Layer 9 of a small transformer language model trained on English Wikipedia (12 layers, counted from 0, width 64).
A neuron's activation on a vector x is SiLU(gate . x) times (in . x), where the dot is the dot product.

Input weights of the MLP neurons that the questions are about. A number n stands for (n - 128) times 0.0071.
n8 gate: 195, 132, 101, 97, 242, 198, 56, 155, 124, 110, 148, 173, 124, 150, 141, 210, 115, 110, 83, 159, 141, 119, 72, 184, 169, 106, 78, 140, 106, 130, 145, 119, 144, 124, 100, 161, 117, 113, 62, 150, 134, 107, 72, 95, 60, 95, 152, 67, 145, 171, 99, 155, 142, 125, 104, 133, 10, 99, 188, 134, 129, 153, 196, 122
n35 gate: 126, 79, 150, 94, 102, 130, 219, 127, 213, 119, 131, 168, 108, 119, 87, 148, 115, 22, 113, 159, 155, 90, 138, 81, 89, 119, 169, 143, 100, 114, 142, 170, 156, 39, 99, 75, 156, 154, 104, 140, 85, 160, 139, 96, 137, 122, 99, 138, 150, 47, 100, 86, 146, 116, 90, 109, 153, 117, 150, 121, 98, 105, 228, 210
n83 gate: 165, 121, 174, 134, 56, 62, 103, 108, 157, 92, 198, 177, 228, 128, 101, 106, 104, 108, 141, 202, 188, 88, 104, 136, 156, 96, 127, 83, 101, 169, 102, 130, 194, 102, 93, 153, 112, 86, 99, 138, 89, 55, 118, 157, 166, 202, 202, 54, 103, 115, 154, 141, 142, 138, 48, 137, 147, 114, 182, 108, 140, 182, 170, 146
n86 gate: 157, 190, 62, 87, 57, 156, 89, 149, 195, 137, 160, 122, 107, 108, 128, 97, 135, 80, 92, 110, 70, 102, 108, 167, 121, 134, 112, 121, 80, 80, 135, 197, 195, 141, 139, 87, 128, 177, 170, 161, 121, 130, 29, 70, 168, 153, 165, 133, 158, 176, 100, 164, 154, 184, 99, 105, 125, 111, 122, 156, 61, 137, 85, 112
n8 in: 81, 140, 96, 196, 111, 160, 124, 113, 75, 141, 83, 176, 139, 116, 207, 62, 148, 179, 168, 140, 145, 114, 130, 119, 100, 61, 137, 92, 107, 168, 132, 133, 61, 92, 85, 101, 78, 85, 130, 160, 185, 105, 176, 143, 234, 167, 125, 145, 168, 105, 151, 136, 21, 137, 194, 111, 87, 88, 98, 133, 150, 79, 155, 176
n35 in: 107, 189, 160, 123, 181, 102, 75, 151, 120, 164, 126, 114, 186, 180, 184, 150, 28, 161, 115, 134, 117, 181, 203, 121, 107, 144, 89, 236, 149, 111, 87, 173, 145, 166, 144, 98, 157, 151, 81, 197, 159, 81, 79, 149, 170, 156, 52, 135, 82, 177, 101, 145, 39, 138, 145, 147, 138, 104, 103, 172, 166, 185, 115, 146
n83 in: 141, 100, 107, 185, 142, 144, 200, 110, 98, 93, 153, 172, 162, 162, 182, 176, 105, 112, 111, 151, 207, 107, 95, 42, 79, 110, 177, 131, 194, 91, 160, 149, 207, 124, 162, 145, 218, 49, 40, 126, 70, 123, 92, 109, 180, 88, 121, 97, 112, 90, 198, 160, 135, 125, 7, 149, 83, 181, 43, 108, 57, 32, 162, 58
n86 in: 125, 110, 172, 156, 163, 137, 48, 169, 125, 72, 220, 61, 116, 98, 125, 171, 88, 136, 128, 187, 193, 111, 150, 136, 106, 153, 132, 116, 135, 99, 100, 103, 151, 154, 122, 116, 129, 148, 48, 165, 140, 112, 86, 124, 120, 150, 110, 153, 149, 47, 213, 92, 76, 62, 109, 162, 186, 31, 89, 72, 93, 145, 198, 193

Each question shows a token from some text and the vector x that enters the MLP there. A number n stands for (n - 128) times 0.2.

" and": 106, 116, 112, 136, 122, 131, 131, 79, 79, 131, 114, 81, 113, 115, 133, 104, 132, 139, 149, 133, 125, 65, 95, 162, 131, 150, 148, 138, 133, 120, 133, 119, 108, 103, 158, 142, 151, 122, 127, 122, 145, 160, 140, 121, 150, 142, 118, 153, 82, 131, 97, 151, 127, 140, 137, 139, 137, 133, 163, 110, 120, 105, 135, 112
Which of these neurons fires most? n86

"'s": 122, 141, 166, 138, 116, 125, 121, 114, 92, 133, 124, 84, 120, 122, 123, 117, 138, 129, 141, 132, 125, 42, 142, 130, 155, 118, 112, 141, 114, 102, 147, 87, 130, 125, 145, 174, 128, 117, 125, 140, 144, 183, 120, 130, 118, 140, 127, 150, 117, 141, 134, 150, 113, 128, 113, 153, 137, 133, 150, 135, 132, 99, 149, 129
The two highest activations, in order: n83, n8

"3": 119, 93, 151, 146, 140, 137, 102, 136, 81, 161, 119, 102, 153, 155, 127, 136, 132, 120, 150, 146, 135, 79, 142, 120, 127, 113, 141, 125, 122, 134, 135, 145, 123, 106, 123, 154, 126, 160, 86, 123, 126, 163, 96, 131, 110, 128, 103, 147, 104, 134, 91, 100, 140, 128, 121, 115, 141, 132, 138, 121, 147, 102, 155, 122
Which of these neurons fires most? n35

"es": 110, 113, 129, 106, 124, 142, 106, 154, 53, 131, 133, 106, 123, 113, 116, 124, 155, 133, 143, 119, 127, 100, 113, 108, 152, 128, 134, 118, 131, 136, 140, 133, 126, 119, 152, 135, 132, 144, 131, 149, 121, 153, 115, 135, 133, 148, 123, 112, 114, 110, 136, 145, 121, 136, 138, 117, 156, 131, 133, 116, 147, 120, 133, 116
Which of these neurons fires most? n83

"up": 104, 137, 147, 92, 114, 130, 107, 118, 25, 140, 141, 123, 136, 142, 130, 98, 141, 145, 121, 81, 141, 86, 120, 124, 130, 112, 132, 126, 132, 93, 143, 110, 122, 110, 139, 157, 136, 120, 121, 103, 129, 154, 133, 117, 138, 114, 126, 105, 119, 115, 134, 138, 158, 142, 147, 107, 139, 125, 119, 125, 118, 130, 137, 140
The two highest activations, in order: n86, n35

" N": 120, 100, 135, 101, 141, 151, 114, 120, 111, 143, 127, 140, 114, 127, 111, 127, 140, 123, 137, 140, 127, 104, 113, 101, 145, 73, 157, 105, 120, 108, 146, 162, 111, 108, 125, 126, 145, 121, 97, 119, 125, 113, 103, 134, 126, 130, 141, 129, 156, 112, 138, 122, 116, 146, 123, 139, 151, 119, 135, 102, 90, 147, 154, 154
The three highest activations, in order: n83, n8, n86

" ": 118, 125, 131, 137, 154, 146, 116, 108, 120, 124, 109, 110, 121, 133, 145, 133, 143, 165, 154, 123, 131, 60, 137, 117, 149, 146, 124, 94, 148, 114, 148, 140, 111, 147, 131, 118, 118, 158, 139, 131, 155, 100, 153, 112, 168, 129, 121, 132, 66, 126, 123, 109, 152, 133, 117, 140, 136, 133, 136, 126, 105, 147, 122, 107
The three highest activations, in order: n86, n83, n35

" man": 104, 108, 145, 94, 134, 107, 119, 112, 105, 148, 102, 107, 110, 101, 129, 113, 135, 118, 129, 135, 110, 154, 147, 126, 175, 112, 108, 97, 132, 121, 129, 143, 109, 114, 154, 178, 122, 131, 86, 136, 134, 160, 108, 128, 106, 135, 106, 134, 128, 126, 142, 129, 130, 141, 148, 117, 143, 121, 112, 118, 112, 139, 134, 136
Which of these neurons fires most? n8

" the": 124, 109, 142, 137, 135, 122, 143, 121, 113, 157, 111, 56, 107, 101, 137, 141, 159, 131, 156, 159, 128, 32, 137, 137, 132, 150, 119, 150, 162, 115, 145, 88, 127, 119, 139, 135, 133, 107, 120, 141, 154, 170, 126, 137, 132, 150, 89, 137, 122, 142, 128, 145, 116, 150, 96, 169, 146, 152, 194, 116, 131, 119, 139, 107
Which neuron fires most, and how strongly? n35, at about 1.6

" in": 135, 143, 131, 102, 121, 130, 129, 125, 142, 135, 111, 40, 120, 141, 134, 132, 163, 138, 153, 157, 149, 114, 154, 115, 133, 143, 133, 137, 124, 91, 120, 101, 98, 112, 204, 148, 126, 128, 94, 113, 124, 148, 103, 126, 150, 127, 167, 152, 96, 113, 97, 159, 135, 132, 139, 145, 114, 128, 171, 111, 110, 109, 128, 113
Which of these neurons fires most? n86

" De": 111, 130, 166, 97, 126, 133, 119, 101, 111, 149, 133, 124, 93, 151, 138, 137, 131, 97, 120, 133, 137, 115, 140, 137, 154, 95, 138, 86, 128, 103, 117, 133, 129, 106, 173, 144, 144, 136, 103, 124, 121, 116, 97, 112, 125, 146, 139, 141, 115, 125, 144, 143, 91, 144, 170, 91, 166, 162, 125, 126, 135, 125, 149, 136
The two highest activations, in order: n35, n86

" con": 136, 123, 146, 112, 145, 148, 144, 105, 143, 125, 138, 112, 129, 142, 147, 146, 175, 128, 165, 147, 122, 134, 139, 76, 182, 128, 113, 131, 110, 122, 134, 102, 89, 105, 156, 136, 138, 109, 103, 109, 165, 156, 79, 94, 162, 112, 139, 136, 117, 137, 142, 139, 113, 113, 161, 109, 140, 161, 142, 161, 104, 149, 108, 108
Which of these neurons fires most? n86

"tain": 88, 135, 157, 117, 137, 131, 129, 107, 84, 166, 109, 86, 119, 135, 128, 97, 135, 145, 146, 124, 129, 105, 133, 130, 131, 138, 115, 116, 125, 122, 144, 139, 130, 124, 140, 129, 153, 128, 105, 125, 129, 138, 151, 143, 107, 133, 150, 115, 124, 145, 124, 160, 128, 129, 126, 123, 162, 128, 106, 135, 123, 111, 133, 113
Which of these neurons fires most? n86

"en": 123, 145, 148, 86, 130, 114, 155, 106, 83, 127, 108, 102, 122, 137, 119, 113, 146, 147, 141, 132, 104, 107, 113, 133, 141, 97, 108, 134, 118, 144, 135, 134, 121, 128, 114, 149, 167, 139, 101, 111, 158, 161, 124, 134, 134, 129, 143, 142, 113, 128, 156, 114, 130, 129, 141, 103, 144, 129, 134, 98, 128, 136, 127, 110
Which of these neurons fires most? n83

"ion": 99, 124, 140, 112, 126, 152, 108, 136, 39, 166, 124, 86, 150, 121, 107, 104, 132, 144, 140, 115, 127, 97, 134, 126, 148, 107, 132, 107, 127, 119, 155, 115, 134, 133, 155, 146, 139, 131, 143, 134, 123, 165, 125, 106, 124, 129, 125, 91, 111, 127, 116, 150, 161, 148, 130, 129, 146, 117, 104, 134, 140, 108, 120, 124
Which of these neurons fires most? n86